Layer 5 of a small transformer language model trained on English Wikipedia (8 layers, counted from 0, width 128).
A neuron's activation on a vector x is SiLU(gate . x) times (in . x), where the dot is the dot product.

Input weights of the MLP neurons that the questions are about. A number n stands for n times 0.0016.
n91 gate: -317 82 -150 34 -34 8 83 -4 83 34 -7 -218 -200 -64 -155 164 308 172 18 86 -99 -22 -220 -248 -364 101 0 -68 109 -107 -37 -44 -124 291 -23 -26 -95 -185 103 -113 -4 31 -157 -153 -41 -37 -34 -145 -4 0 -4 -150 -201 29 -181 69 108 -76 101 119 153 25 -99 -45 77 173 -192 259 -42 139 -122 0 -7 -58 -53 81 15 -129 -318 105 -41 89 -158 -37 -22 91 22 -217 108 -53 40 -65 -11 -4 -71 -18 76 4 88 -184 -204 -107 -11 -80 -4 -55 100 -121 -330 -4 -103 -22 -262 11 4 -44 -4 -75 -11 -15 -80 -56 81 -170 -117 -13 40 120
n103 gate: -146 133 -86 -214 7 -40 25 135 181 -55 -81 78 243 37 -160 -91 113 -116 4 -136 -46 91 -25 -30 -29 67 191 32 249 -92 -140 -127 159 -132 -99 -101 0 228 117 -11 -127 242 -15 147 -104 -68 117 10 -55 -79 140 90 95 95 134 -178 -7 47 193 -44 -178 104 205 -133 85 -113 -61 -57 -58 126 40 -389 107 21 113 -88 -130 -62 67 66 -22 35 -169 39 227 -58 -113 -29 189 -68 99 153 54 4 -146 -147 102 -62 -95 55 11 202 -14 -15 -203 -155 -123 11 31 -117 15 -185 120 67 -14 -99 7 -112 -122 146 -278 -46 64 -67 -33 73 7 -54
n131 gate: -38 68 8 -15 38 -23 -137 4 73 31 66 -45 -141 57 -111 12 100 15 -41 75 247 103 214 -106 58 -212 -49 114 254 -41 -53 226 99 114 96 235 -199 -160 24 188 123 -282 31 -200 -64 131 293 -29 -93 79 -16 -90 130 -26 78 -272 -52 -161 184 89 23 185 58 87 58 -204 79 -48 38 8 77 -18 105 -59 304 -242 -49 160 -92 80 -125 -75 -11 4 -63 88 -22 -60 26 182 -41 138 -68 19 116 59 11 -96 -59 147 -195 52 23 -65 152 152 122 -168 -152 -131 42 45 167 -93 8 56 -139 129 30 -105 370 -90 -90 -152 57 85 -22 294
n151 gate: -86 51 78 151 -191 204 63 144 -8 -20 84 4 202 7 99 -112 183 -127 -88 125 -103 73 179 69 4 86 24 -154 102 -170 -78 0 -134 61 48 -106 60 -67 -33 -100 205 100 -24 51 -55 -51 56 228 12 -51 -60 74 56 154 -19 -92 97 36 156 -93 -133 -45 32 -126 -52 -70 -55 -46 -43 154 -144 49 43 11 -12 70 197 111 50 163 -145 174 -170 477 -217 16 -15 223 -288 71 -231 220 122 147 101 76 79 76 73 60 -28 -244 -12 -80 -28 -296 -269 -273 -109 91 240 31 -104 -85 -114 77 -66 -59 -20 180 -56 -132 -237 154 -193 -47 173 -71
n164 gate: 29 -40 36 -151 -25 29 -143 0 -42 123 -197 130 15 243 4 -134 -85 -25 4 -73 250 -25 -145 -102 -224 61 139 -106 18 267 11 125 139 -177 22 62 -107 22 -12 -75 176 344 71 -124 -62 -54 168 14 -180 -73 45 -120 -107 -65 54 61 18 107 -33 86 51 60 -93 228 49 122 81 -47 -103 -103 -30 81 -174 7 -48 -54 -286 -26 82 -127 128 58 -208 184 58 -33 -144 -171 145 -84 -143 -26 -84 78 -185 68 56 89 -118 67 0 -97 128 -19 18 -68 -164 -162 -136 -35 -15 -287 137 130 37 32 152 -18 -22 36 -97 235 7 29 11 -283 265 186
n193 gate: 68 150 -4 135 -48 -105 -118 -100 -125 -235 -190 -32 -122 168 -196 -33 -106 -134 71 230 -67 -31 12 -21 -95 -17 -162 -162 -36 -171 89 -91 89 490 103 61 -118 33 -81 20 -91 124 33 161 20 -124 -49 -74 62 -61 50 -157 -4 95 -91 8 -156 -74 -12 137 161 -31 95 85 154 24 -219 -140 -256 -162 378 -82 -44 -264 103 -99 -150 -41 0 27 -44 56 143 -40 -108 -160 -80 262 92 105 -246 222 57 -102 -240 181 245 128 -91 70 -90 -72 -189 180 -57 -32 -139 -126 -259 -124 0 136 -163 60 -4 4 265 93 -12 92 -4 88 -72 -131 146 43 99 -28
n208 gate: -84 37 135 96 22 81 192 -80 -11 94 -54 -170 -233 21 11 116 -112 179 104 7 0 150 -58 220 37 69 -169 26 147 7 70 -79 -96 -96 71 -154 -152 78 15 86 -61 -128 142 -114 102 0 -64 128 -64 -70 -19 55 186 -47 -51 86 196 45 -51 -203 -11 145 -90 -37 34 -33 37 -322 -196 184 -142 124 -102 -7 86 33 51 -189 129 170 66 83 14 -102 -330 -60 -22 -88 -22 -302 -18 276 77 82 -145 -32 7 -224 184 -143 141 108 -157 -7 -251 -65 59 -92 0 81 11 62 -11 235 114 65 153 -89 -272 102 -49 51 -91 69 -85 114 187 37
n237 gate: -131 -17 -28 94 -34 132 -125 -151 -74 -166 -41 72 -38 -46 -164 56 116 81 132 -100 -125 132 76 39 95 -97 -233 90 -83 246 -121 -81 -139 -24 250 76 143 143 219 -227 -48 32 35 17 -17 62 14 54 117 -90 -117 -235 -95 -17 -164 54 38 -56 55 -121 83 -20 -49 31 78 65 -69 44 -247 17 106 97 -117 34 -78 -20 28 -24 -3 -50 31 -191 10 -27 212 194 -102 -211 179 -21 -44 95 45 -196 -144 209 196 95 24 340 -122 17 155 -88 80 -156 -63 -94 179 -63 -88 -227 -14 55 115 7 -72 84 -66 -48 -81 -58 130 -3 -160 -41 -58 21
n243 gate: -57 -12 -146 49 93 196 98 -48 -79 125 8 48 -300 236 140 -8 -182 140 32 122 -64 -230 -190 13 -87 -34 69 37 -53 32 -69 56 -143 -24 199 4 -66 205 -172 -80 128 254 -242 -16 -20 16 -133 -253 38 -147 184 -346 -194 232 181 79 -77 -21 219 21 16 -51 95 -201 21 88 -33 52 94 307 0 169 -295 107 -83 -32 -204 115 115 -8 -16 48 64 -8 -93 -265 64 81 206 139 36 -278 -29 -58 -20 -36 17 -116 172 113 -29 -4 -94 -116 -160 -56 -151 349 90 -98 -54 -36 68 257 156 -4 -210 37 -65 -251 -170 -44 20 92 -16 -78 108 -118
n251 gate: 4 270 -110 -180 -129 -141 -122 23 -151 -89 93 -259 4 -4 31 -39 69 -26 86 45 -163 59 313 -28 -23 75 -110 -69 -46 -90 23 -108 149 11 -178 49 -142 176 168 -219 90 23 210 -114 -151 -30 -8 -48 -141 -38 -183 -114 46 63 -120 -81 -15 -158 -110 -94 295 -66 -120 111 -125 -82 -202 128 8 -50 -66 -88 -34 -137 -120 127 -23 -23 70 15 -19 -101 -101 128 278 -66 -191 4 -72 91 -86 -166 -126 100 64 -292 115 0 138 97 -161 82 -76 266 180 -30 -192 50 69 -303 -12 109 -150 158 -65 7 166 -130 -53 106 -147 169 41 -15 -199 -41 15 -159
n91 in: -123 -120 -357 137 -12 -64 16 -47 -96 122 -121 -138 -92 -30 -169 235 20 269 16 -127 -35 -19 -36 -140 -4 -75 132 88 96 -161 -4 51 92 406 113 -104 282 20 4 124 4 -37 -175 -310 83 -79 53 -42 156 8 16 -52 -230 -129 -94 -47 -134 117 -67 163 -91 -253 -57 124 131 -74 76 153 40 -12 -162 -96 -95 194 138 184 4 -197 54 127 8 -240 23 -16 24 36 4 -95 -79 -228 199 49 108 198 213 -108 -8 -77 12 -114 -141 -188 48 -239 209 43 -15 16 -434 142 -102 24 -75 -39 -60 -20 28 -4 -112 147 110 -43 91 -4 -80 57 -27 88
n103 in: -64 188 32 -133 -67 -164 -18 70 65 -18 -118 -67 -151 44 14 178 -130 90 83 -184 -24 166 -166 -4 149 -329 271 -50 -50 11 263 181 4 117 47 -110 108 -32 94 -122 -210 -15 54 -163 138 14 18 -117 157 75 -150 -57 -32 24 108 17 123 47 4 -33 -4 10 167 136 113 66 -89 14 -115 -125 -101 -155 -14 -28 -72 -168 -75 162 -146 -28 -96 242 -56 53 67 65 35 -170 53 18 248 -148 143 -140 -95 -31 191 -156 -3 349 0 70 135 18 68 136 -64 -100 160 -62 18 229 -11 -49 71 53 -14 -14 -64 39 -196 -200 -105 21 29 -93 157 -50
n131 in: -103 -189 245 -93 -117 -57 293 -95 -258 94 -257 53 -7 27 0 105 -126 -70 -38 156 -94 -177 -81 74 -98 -4 -11 36 14 -7 -28 -28 0 17 -108 -75 -11 -11 45 -229 133 7 47 -96 181 32 80 -7 -15 39 -241 227 11 63 133 52 -81 -18 -188 -106 60 -48 -192 136 -117 -46 164 -140 -111 14 14 -69 -67 -215 -264 -63 32 -29 -87 -3 43 -60 87 67 -56 -76 -4 89 -152 -21 -258 -54 25 0 4 10 50 94 70 -146 -90 32 -14 116 14 49 -64 -143 78 -171 341 -138 -175 274 32 175 53 -82 -193 223 4 -134 32 31 -190 8 70 -46
n151 in: -168 161 8 -81 34 300 254 0 -85 47 97 102 81 51 221 66 -101 -206 -143 -122 49 -157 65 20 200 52 104 -112 435 -64 -8 8 50 22 -58 19 58 69 -178 -15 38 -114 78 -195 19 49 -109 -115 -158 -81 -240 -76 0 132 53 4 -53 -39 65 -98 -53 -177 -94 -42 59 -117 138 38 -150 -150 -113 85 118 -90 152 158 -269 -35 -34 67 19 178 -135 72 -42 -35 113 46 4 173 -11 148 19 -175 152 183 -132 82 -60 86 221 8 -73 19 -85 4 252 -116 238 110 -137 -61 30 26 -115 211 -247 154 -138 -221 -102 -80 68 -38 -143 242 -19 -226
n164 in: -105 7 -46 185 161 11 -116 28 -92 -143 -31 -42 368 -43 50 -132 -32 -55 79 53 -106 -89 98 -204 -43 -139 -67 -250 88 -94 -39 31 -71 -3 -154 123 167 -64 -274 -127 -69 241 255 133 14 -59 175 14 -137 -120 -36 -343 43 -127 -163 31 66 89 -119 40 129 -17 -47 -18 58 38 -162 35 361 25 -232 88 -91 -7 -150 93 39 160 10 -105 -190 -17 141 3 -35 14 -204 158 -56 -56 -28 0 -120 -7 63 99 -89 147 -3 7 -163 93 179 114 124 -79 -117 39 20 71 136 -7 -55 28 11 17 52 25 -176 3 86 -66 146 -83 11 33 -86 -14
n193 in: 39 -55 -101 130 182 117 -43 77 -34 -52 -34 146 -31 111 20 107 -190 103 141 43 -8 27 174 -89 -36 109 -82 -141 -106 -200 105 -126 -133 257 95 59 -39 90 -12 -137 46 -227 48 97 -221 170 -20 -8 -313 -172 8 -74 -257 -11 138 118 -197 -16 124 112 132 -75 52 -176 48 31 -145 -15 -51 137 79 -38 -35 -122 64 -84 -86 -63 -34 253 191 227 -157 228 -181 -218 -31 78 -105 152 -218 4 121 16 -46 212 272 48 11 68 -67 -123 -194 289 -130 -210 82 165 -183 34 -127 -279 -8 27 223 -96 128 165 98 27 -40 -96 -116 -127 31 -5 -88 23
n208 in: 77 266 253 -91 9 90 155 26 150 123 59 34 -165 -45 165 79 -17 -46 46 -47 -323 13 -149 138 -325 -45 17 -30 237 -13 -180 122 -13 87 -22 -86 -148 35 0 164 -182 132 136 -154 -214 -34 13 -246 150 17 273 60 191 80 351 -13 -123 83 -13 128 -43 343 131 -233 -18 -25 13 119 4 -134 83 -129 -251 -29 52 -42 -125 -317 197 -150 -73 -127 30 -59 -64 4 -34 150 -68 215 -63 192 116 78 77 204 135 -31 190 92 -100 152 -69 4 61 -84 286 -35 123 210 175 226 279 -47 -99 21 89 -65 -164 205 162 -110 -85 80 -164 -302 -80 13
n237 in: -177 -7 -198 -124 153 -151 72 207 0 73 -87 7 255 -39 66 -42 -121 -40 -47 75 147 213 61 42 -56 21 27 -79 -134 -175 7 -94 -31 -30 69 -96 -90 -7 83 247 -13 -203 91 38 -150 139 -108 -116 -91 -89 119 38 -208 0 -145 -140 14 -73 58 -63 -116 -79 3 -223 -81 128 -110 27 -38 -31 108 172 47 187 -115 -111 -45 -159 -214 -23 55 3 37 -81 81 7 233 177 37 137 178 -104 -7 128 105 -23 152 56 191 -31 -100 -61 34 -49 -24 34 13 -59 -3 243 -87 153 27 128 45 30 37 89 103 3 98 -34 7 289 -155 -28 178 -150
n243 in: -93 -28 -44 131 -226 130 -90 104 8 -87 -214 -28 90 -8 -74 -62 78 -250 40 -24 273 146 -16 122 -33 -177 179 -102 77 80 81 139 -203 24 -45 20 98 82 94 48 -32 -91 95 -109 81 48 25 24 -154 -235 -196 -129 41 -151 267 -12 -108 107 24 -304 -121 129 -29 155 83 120 16 188 -37 -12 66 -90 -177 71 -107 -327 106 -205 -142 -82 -199 36 -20 64 284 -91 -112 -146 -402 -57 80 -140 -49 45 16 -12 300 248 -20 99 -45 -12 -133 -12 -249 95 -162 -4 -62 31 116 -201 32 284 20 20 -314 -77 -207 -81 -149 28 -24 -72 45 -116 -215 -4
n251 in: -55 -67 114 -72 51 -193 130 222 -175 88 77 183 159 160 84 36 44 -212 -4 216 111 111 -86 33 -225 -90 -166 -79 134 -78 87 -77 -87 237 -56 276 -76 -226 25 0 190 -177 -104 -51 -282 164 172 53 -81 -244 -73 -102 120 285 101 50 -62 -72 55 69 82 -189 236 -75 -49 0 -39 -4 -71 8 124 -91 144 -103 116 8 -20 0 150 141 -12 -120 178 0 132 -36 120 141 -246 -4 174 -84 -102 359 97 -42 -179 -172 35 32 -48 4 -82 4 36 247 -195 -40 -30 4 76 -152 -201 58 79 27 -39 0 12 160 -92 -51 276 85 -40 -70 104 -244

Each question shows a token from some text and the vector x that enters the MLP there. A number n stands for n times 0.0055.

" mov": -84 -20 100 -145 17 -91 -81 18 -42 -110 -31 -38 -54 -16 80 47 -118 -4 -18 44 -124 9 67 -67 240 -101 140 -91 70 -104 -134 178 -76 13 73 -131 79 -86 25 30 -23 -235 -31 -73 -5 100 54 -108 -54 106 -118 148 7 162 -34 119 83 -35 82 161 12 -144 65 91 64 50 20 -70 -95 -171 -62 113 -185 147 -101 20 -54 -61 139 46 -10 84 3 60 -19 -106 -84 -7 142 -70 -134 -20 23 -32 38 29 -155 51 -75 -33 -54 -128 -59 268 -85 22 -5 -171 127 -18 37 -46 32 -87 78 -18 -44 -94 -4 -52 -6 -81 14 85 -2 -179 6 -10
Which of these neurons fires most? n151

",": 113 8 169 68 -7 48 -77 -82 120 -69 -95 69 50 93 52 -96 40 -134 -14 -37 -175 151 -76 -97 26 11 22 12 -209 -103 146 -61 -41 -184 32 33 -2 -12 106 -21 -27 -5 -146 11 133 106 33 12 -47 51 -148 -50 -17 1 -64 -84 -35 -86 182 -130 -71 -77 31 45 37 -126 -2 -27 -77 -167 -100 96 58 69 94 105 -92 30 217 -58 92 -83 -21 -177 -47 38 -21 -115 -162 -117 2 -42 -6 36 -84 82 -57 39 199 -79 -133 -55 170 148 -62 39 62 -24 -94 -28 -14 -107 68 -105 123 -38 39 76 66 63 -1 5 20 -114 -86 -182 -20 155
Which of these neurons fires most? n151

"5": -18 -12 147 72 86 5 -51 24 63 -65 -74 -5 80 222 11 -202 29 -98 -1 -77 -51 91 -41 -122 137 -21 22 8 -119 -13 213 -42 -98 -109 152 32 20 67 43 -38 -58 75 -93 55 59 126 19 90 -173 31 -111 -96 -95 1 -75 30 81 -80 277 -66 3 -124 153 -37 138 -148 31 -12 -19 -204 -82 69 59 90 38 80 -56 86 112 -134 -13 -62 -184 -75 -96 -53 -56 -138 -128 -44 -29 -61 112 254 -48 83 -64 54 82 -51 -161 -122 180 65 7 22 117 -93 -28 123 30 -69 46 -125 -57 -41 4 29 -20 14 2 -10 -29 -123 20 -168 -63 185
The two highest activations, in order: n164, n208

"i": 147 24 21 -58 25 -235 82 -89 -25 0 -3 -58 74 3 2 -55 -17 -128 7 -109 74 60 195 -54 -36 -123 56 -62 43 21 127 22 10 -2 -196 -237 -76 81 66 -60 -71 -111 -127 1 -28 84 -115 -51 -97 5 22 54 -111 43 -55 142 106 -83 81 -58 30 -145 10 -1 181 -25 83 -95 -59 65 117 100 14 22 158 102 51 43 29 1 -35 -188 30 61 15 42 -40 -61 92 72 92 -3 31 84 40 27 -61 -12 72 -14 -47 -3 222 18 109 51 129 -158 70 10 -54 -45 -124 -139 -121 -2 155 -20 -88 43 70 -79 19 -31 38 -202 -48 13
Which of these neurons fires most? n251

"ris": 24 51 15 -196 -69 -10 90 -66 -37 -155 106 -17 29 -21 -46 -227 -51 -40 -3 -123 28 -2 -8 134 3 -149 41 30 59 128 -48 107 -1 25 8 -101 -153 123 -54 -28 -95 -90 -133 354 118 150 -131 -208 -94 135 -4 118 -96 188 49 61 -14 -27 198 -41 115 57 141 -1 180 -170 59 -5 -92 -84 59 76 -35 61 80 105 -6 -166 7 -27 -83 -72 -72 -66 100 -188 -68 80 -58 90 -60 3 190 -165 111 -23 6 29 107 -45 33 72 100 141 29 -17 -114 -72 124 32 -67 -20 -59 -133 -46 99 18 -47 -68 88 -40 -181 -56 2 135 -161 -91 -24
Which of these neurons fires most? n103

" made": 98 -117 18 -64 157 -182 -83 -28 80 -160 -137 92 152 88 104 -42 -87 -22 10 -63 -31 89 -91 -29 54 -147 192 -42 -221 -81 78 36 133 70 60 -328 24 41 106 -17 99 -132 -125 69 127 4 61 18 0 -19 -105 -5 -37 -45 56 69 15 -30 70 155 -3 83 -60 -91 -35 -42 127 -11 -108 -79 -248 246 -98 106 2 -59 85 -84 118 -115 181 10 -151 -143 30 5 -169 -48 -32 -39 -150 130 76 -44 -10 246 102 -168 -184 -91 -48 -39 46 240 48 99 -8 -20 97 81 140 52 57 -77 -85 -99 -90 12 59 8 41 -208 115 -101 -21 -125 119 94
The two highest activations, in order: n251, n151

"an": -32 51 70 -86 -23 -226 223 -41 -26 -151 -18 -44 -28 6 -88 -49 -132 -38 -42 -36 -111 -8 113 26 -20 -39 83 38 61 24 -55 -42 59 74 -70 -286 -1 148 108 -46 -53 17 -10 75 40 14 62 -37 -148 70 47 -18 0 136 -14 156 0 -110 39 -186 36 -182 -68 -122 215 -35 -29 -143 -124 -2 207 77 25 66 30 114 -34 81 -66 51 -21 -78 -43 61 106 40 78 -30 -24 84 -35 -89 -51 88 39 15 -140 -104 166 34 -59 59 210 -14 3 -83 136 -162 127 1 -15 -55 9 -125 -209 8 46 105 36 -41 51 -230 7 1 80 -182 -63 62
The three highest activations, in order: n237, n103, n243

"2": -16 79 -70 122 13 -31 -51 12 17 -96 -25 -14 -111 10 -23 2 40 -57 -193 -69 217 -51 -89 41 140 -143 -67 -16 -100 40 123 136 163 68 -100 -244 59 70 93 77 -173 -110 -181 -15 -80 -49 -56 -20 80 -60 35 -18 -54 133 -58 137 -57 -55 -5 51 86 95 113 -38 128 -17 27 8 1 -33 -73 137 -57 -119 -8 -26 32 39 29 -72 -35 -61 -3 67 -66 -25 31 -15 -1 -116 66 -116 -8 -3 -70 3 -66 16 99 -80 -203 -10 -17 85 -25 -52 99 -186 17 163 -30 -156 96 54 -76 30 -107 -1 -77 134 20 -159 -79 94 100 -194 -100 102
The most active neuron and its activation: n91, at about 0.57

" at": 9 -120 38 -171 -35 -356 -130 -10 -89 -43 20 84 140 -48 -74 128 10 -45 -34 -42 36 35 -96 -117 91 -7 -14 -5 -52 -19 165 -90 34 31 69 -46 18 24 -17 -75 -86 43 -215 58 117 76 -107 -118 146 101 -114 -22 -12 3 -49 6 -24 -6 -35 -4 151 80 87 -103 -19 22 209 34 73 -105 31 83 -65 90 -26 140 105 97 192 -103 -64 -14 -133 -204 6 -142 4 -56 -22 -56 91 59 -179 -137 164 51 -40 56 187 -114 40 -47 34 109 -90 143 11 43 8 89 66 9 35 -54 24 5 -146 189 57 -50 -104 -52 -7 -4 96 -174 88 105
The two highest activations, in order: n193, n208

"\n": -132 136 39 82 31 -112 -26 -93 -14 -97 -50 -53 52 82 1 101 -44 -155 -45 -139 110 -6 -127 32 139 -64 -3 -71 -10 -55 -17 5 -55 -28 -66 -232 19 122 63 30 123 -103 -58 -110 215 -4 -95 -116 -54 42 -73 75 -23 48 -4 -47 31 -70 -56 -11 -26 13 -15 -31 -62 88 10 -63 94 32 -68 59 105 -67 -105 39 29 52 -70 -48 -38 -50 48 -210 -9 -43 -190 -130 29 -6 123 6 -3 -57 -3 -22 -132 -53 4 -90 50 35 -135 77 56 -19 116 -53 -68 103 -108 -91 32 -35 15 50 -52 -136 -30 68 -128 -183 -21 -105 -104 -203 -128 88
The three highest activations, in order: n91, n193, n251

"ik": -13 -51 91 -3 59 -242 50 -123 -65 -58 23 -109 18 -61 -91 -98 -223 -68 -36 -51 63 -46 94 35 -42 -243 178 21 71 7 16 -43 5 36 -106 -150 -43 104 121 -29 48 39 -32 -17 -58 156 148 -141 -89 63 -63 107 -113 120 -11 132 -2 -33 140 -9 108 -153 72 94 145 -139 61 -80 -107 34 149 158 -100 108 102 80 -70 57 155 -38 -36 -113 -105 11 -69 -31 -58 -2 79 180 -55 27 -11 77 24 60 -78 -86 -3 -124 7 -128 137 21 11 68 63 -82 -115 37 -37 -20 -33 -3 -130 8 115 -4 -129 -9 63 -26 9 213 105 -189 -25 -47
Which of these neurons fires most? n131

"en": 37 -17 69 -111 -48 9 34 55 -143 -7 94 -20 30 12 -20 -54 -65 5 -89 -28 13 -30 105 -109 8 -57 113 43 -3 54 24 97 76 131 -89 75 79 87 138 44 -158 24 -73 116 93 34 69 -4 -19 27 25 130 -68 96 -34 146 99 -95 -9 -106 -48 -21 -44 -33 134 -10 96 -84 -67 91 159 97 61 -24 15 -48 -69 95 -24 -38 -106 -174 -90 -77 6 -76 -92 -216 157 25 117 3 29 -45 18 110 -10 177 -103 -67 5 -33 86 79 39 -106 77 -5 165 134 -163 -87 -2 -168 -41 40 68 67 -46 -97 137 -156 -80 59 -10 -201 127 -24
Which of these neurons fires most? n251

"ant": 41 28 69 -81 -85 -81 47 22 56 -174 125 41 -93 -15 -90 96 -25 16 -53 -63 16 -65 -2 -127 -46 -161 36 -2 46 61 -193 19 -44 10 193 -126 -2 -120 120 5 16 45 -22 106 112 53 -46 4 -85 55 -17 115 32 145 -84 68 -97 -62 -14 -6 -54 6 -51 -10 145 -144 8 -27 10 17 232 83 29 106 -4 20 95 -33 96 -98 -249 184 -37 8 -40 -117 -83 104 -105 95 -17 93 43 36 99 240 21 63 39 71 -4 -72 -1 99 -97 21 -36 -176 237 -63 34 -10 109 -57 -118 55 32 -92 -41 -24 185 -104 -34 -7 23 -184 7 -11
The two highest activations, in order: n151, n131

".": 202 41 96 171 -8 4 -133 22 84 -28 -60 55 35 -31 -142 -34 46 -113 -137 -80 -106 -14 -79 -46 -13 -98 65 33 -126 17 10 -94 -23 -21 7 111 -52 -37 104 -13 -20 2 -157 -122 128 132 -6 6 -83 -99 -3 -120 -28 -14 98 14 52 -49 -84 -17 113 3 -36 12 27 18 26 68 -46 -22 -87 175 125 24 28 98 -120 -23 161 -79 22 -83 138 -124 174 -23 -93 -134 -8 -38 -11 41 -20 -95 -17 15 -90 63 102 50 -20 -11 107 35 -100 -19 -45 61 -108 122 79 -210 199 -61 -29 -39 -43 -4 -142 91 -65 -100 -155 -130 -51 -197 31 126
The most active neuron and its activation: n164, at about 1.5

")": 32 24 -22 -46 39 -69 -61 -35 -35 31 -108 27 143 8 -90 -80 -70 -144 -147 -49 -24 29 -32 28 6 -123 244 -99 -13 -3 79 -24 45 -29 -110 -86 15 80 -19 23 -153 -109 -102 -80 74 13 22 -11 -51 -20 -74 118 -121 109 -9 -52 -59 -43 74 -32 161 -58 7 -29 59 29 0 7 111 47 15 141 -131 45 -74 -84 -53 97 231 -81 -42 20 -164 35 -93 -91 -61 -58 -43 102 19 -47 -2 52 -33 62 -187 114 71 -37 -23 -33 5 -40 -72 78 86 55 -57 -13 -78 -81 -14 -163 -119 -127 -100 -1 -19 191 71 -4 126 36 158 -203 81 142
The two highest activations, in order: n164, n243

" Go": 30 -15 49 -29 -135 -143 -42 6 -83 -91 46 99 79 69 37 -130 -80 70 6 -91 43 107 -90 -130 15 -26 19 87 -48 -132 -88 80 42 -53 59 -108 -67 63 24 75 31 -107 -75 68 151 17 67 -218 75 99 17 66 -77 16 -94 160 117 -17 -8 64 13 -78 -7 66 92 -81 -92 15 39 -213 30 -5 -50 -3 -57 83 93 46 -73 174 -132 -28 52 -30 -27 -84 -152 -91 219 -58 -49 15 -111 95 -60 20 -164 -206 -42 -21 -99 -149 -103 165 -26 73 72 6 142 21 -57 -86 -137 25 -77 -61 -283 -112 -89 -80 16 -161 32 -46 -14 -183 -94 0
The three highest activations, in order: n208, n193, n91

"0": -160 -43 -154 236 53 -126 -70 -23 -180 -8 4 -32 -13 71 37 169 48 -29 2 -92 -150 49 36 -16 55 -33 125 -81 -18 -96 170 131 38 57 118 -115 125 -36 -22 -36 92 40 -229 -11 -31 -48 79 -83 45 63 -61 -138 -192 -96 -235 251 124 -42 148 -37 32 -91 -30 -121 119 22 100 -96 -158 13 -37 62 122 8 -11 61 -149 5 72 -265 -32 -108 -206 105 -33 8 -25 -33 -139 -4 60 12 -85 103 -22 142 16 18 -44 -212 -163 -103 98 77 47 50 272 -48 -160 115 38 -31 93 133 91 -118 -33 -32 -121 158 -6 -256 84 -93 46 -118 -190 116
Which of these neurons fires most? n91

"d": -82 -128 208 -25 13 -37 17 -22 -73 -42 71 70 -46 5 -40 43 111 -74 -120 -145 -29 18 -203 -33 -147 -152 202 -65 18 -27 43 72 86 -21 16 -151 -3 -9 154 31 -13 -96 -24 70 0 -9 -79 -97 47 47 15 97 -37 84 -10 143 0 110 66 -177 79 -128 165 -60 175 -74 -49 96 -64 48 264 193 2 -5 147 -68 -9 5 17 57 -138 192 -129 -95 2 20 -59 -6 11 12 196 -52 38 -38 92 57 -84 98 42 -101 -52 -106 197 105 -125 14 -36 77 -30 -47 -146 54 117 -57 -8 15 53 -68 -77 -71 47 -103 129 57 -33 -179 -19 166
The three highest activations, in order: n103, n243, n91

"7": -63 126 -12 -9 40 12 17 -15 14 32 -9 26 -78 -27 52 74 -26 -109 -16 -67 164 51 -79 -4 195 -112 -107 37 5 80 104 141 -1 -7 -136 -196 -7 155 123 145 -28 -64 -162 114 -132 -73 -50 -77 92 -77 -102 -136 -133 134 -16 27 85 -34 20 -23 132 -193 126 -128 38 8 43 80 88 -86 22 111 72 -58 76 -50 43 92 35 -83 -77 -150 67 129 -133 -102 -90 -199 -14 -68 13 -8 78 31 -30 25 -33 3 89 -37 4 -90 13 54 -14 44 122 -82 159 35 24 -48 97 75 3 -54 -82 -48 -78 40 5 -260 30 -35 -17 -187 -169 148
The two highest activations, in order: n243, n164

" |": 239 38 34 -109 17 -76 16 -152 -206 21 -120 49 195 78 -178 -61 -44 7 -208 -144 -59 -32 -8 63 66 60 70 -26 -54 138 70 -125 -56 226 -132 -397 -57 17 -21 263 -185 -244 19 47 -13 -70 -59 7 -21 116 6 -115 10 156 7 144 91 82 -72 69 -195 9 -119 -84 133 -14 131 -37 76 -36 -13 -22 14 87 -25 -67 40 -46 -131 27 10 -34 58 63 7 -100 42 -176 170 76 -4 130 -127 64 4 23 -137 -162 -293 -45 1 52 68 119 -101 131 216 217 -111 41 -132 51 -94 -142 -9 69 -131 -144 -69 11 87 -250 -126 -23 35 -99 94 146
The three highest activations, in order: n164, n243, n251

" Apps": -56 51 44 -61 -63 -256 -7 -34 -150 69 52 -87 39 9 -83 -16 -108 -39 3 -62 -177 -54 -92 -142 98 -65 114 10 31 138 16 -9 53 168 41 -417 29 31 126 208 -39 -11 24 -38 -2 47 -14 -7 145 130 78 -12 -205 77 48 3 -12 -34 -204 213 -66 17 -67 -34 64 31 85 -38 -7 -5 -136 161 -61 -32 -16 -120 166 -59 -105 -83 -53 -136 54 108 5 -54 -47 -19 164 -38 -19 67 18 128 -59 82 -89 -47 -166 -118 -76 -12 72 167 -6 2 209 -62 -4 -39 -70 11 33 -113 44 31 -190 -17 -75 112 65 -174 -152 14 -22 -164 -203 58
Which of these neurons fires most? n91

"ies": 99 -38 -4 -65 -126 13 38 234 9 -87 22 103 4 17 -86 -76 -60 66 -6 -7 -83 -72 63 32 77 24 270 -128 108 109 27 -92 -4 40 -28 -56 3 96 44 12 8 -161 -41 56 97 34 -19 21 111 12 117 78 -49 22 -48 -93 53 -189 -29 1 -31 80 -57 -73 104 63 119 -3 -73 6 48 202 75 -54 54 28 -6 -107 4 -16 -93 -213 47 35 -9 -227 -122 -56 108 -59 -104 18 116 24 74 -28 -32 267 -122 -110 -138 31 31 51 -16 -27 -86 74 69 178 -133 -124 -14 -236 -23 52 28 121 -186 203 113 -158 -180 11 -4 -173 125 -35
The most active neuron and its activation: n251, at about 0.34

" ": 20 -82 -85 124 -21 27 -58 -196 -27 37 -81 52 -60 -61 63 94 37 1 32 -191 154 68 70 -91 80 -139 -67 90 -119 -35 19 81 -58 43 -47 17 -51 85 6 192 -56 -132 -56 -29 6 -25 50 -72 -257 -144 -151 -52 -63 202 -68 102 47 -19 130 -54 134 93 99 -21 -15 -40 -25 -48 -12 72 -29 172 -60 196 35 -48 67 5 -35 24 -33 -28 -53 53 -81 -11 -57 -175 135 9 198 27 -85 42 149 76 -74 -91 -9 -121 108 -126 -136 -11 -204 -140 156 64 107 43 -28 57 23 146 -77 114 -115 -29 -9 112 -55 -117 77 80 -147 -176 35 28
Which of these neurons fires most? n243

"a": 131 -31 72 -123 -66 -171 17 -186 -167 -65 123 -13 -14 45 106 229 190 -198 37 -51 -99 28 114 64 107 -251 145 86 -97 -132 -38 -8 118 7 62 44 51 90 126 71 130 -94 -149 20 28 5 -164 -131 79 -90 -55 110 -37 -45 -23 99 49 -50 97 -114 223 49 -83 -30 113 -37 46 131 -79 66 185 33 30 -25 -34 276 0 19 -118 -29 -113 85 5 5 -114 201 -99 67 43 128 -36 -34 -48 127 36 151 -66 55 51 -54 11 -18 188 78 -126 -6 -65 -33 83 -20 -136 -83 -232 33 -51 -77 55 -46 -122 -56 21 -96 13 -9 109 -156 83 61
Which of these neurons fires most? n251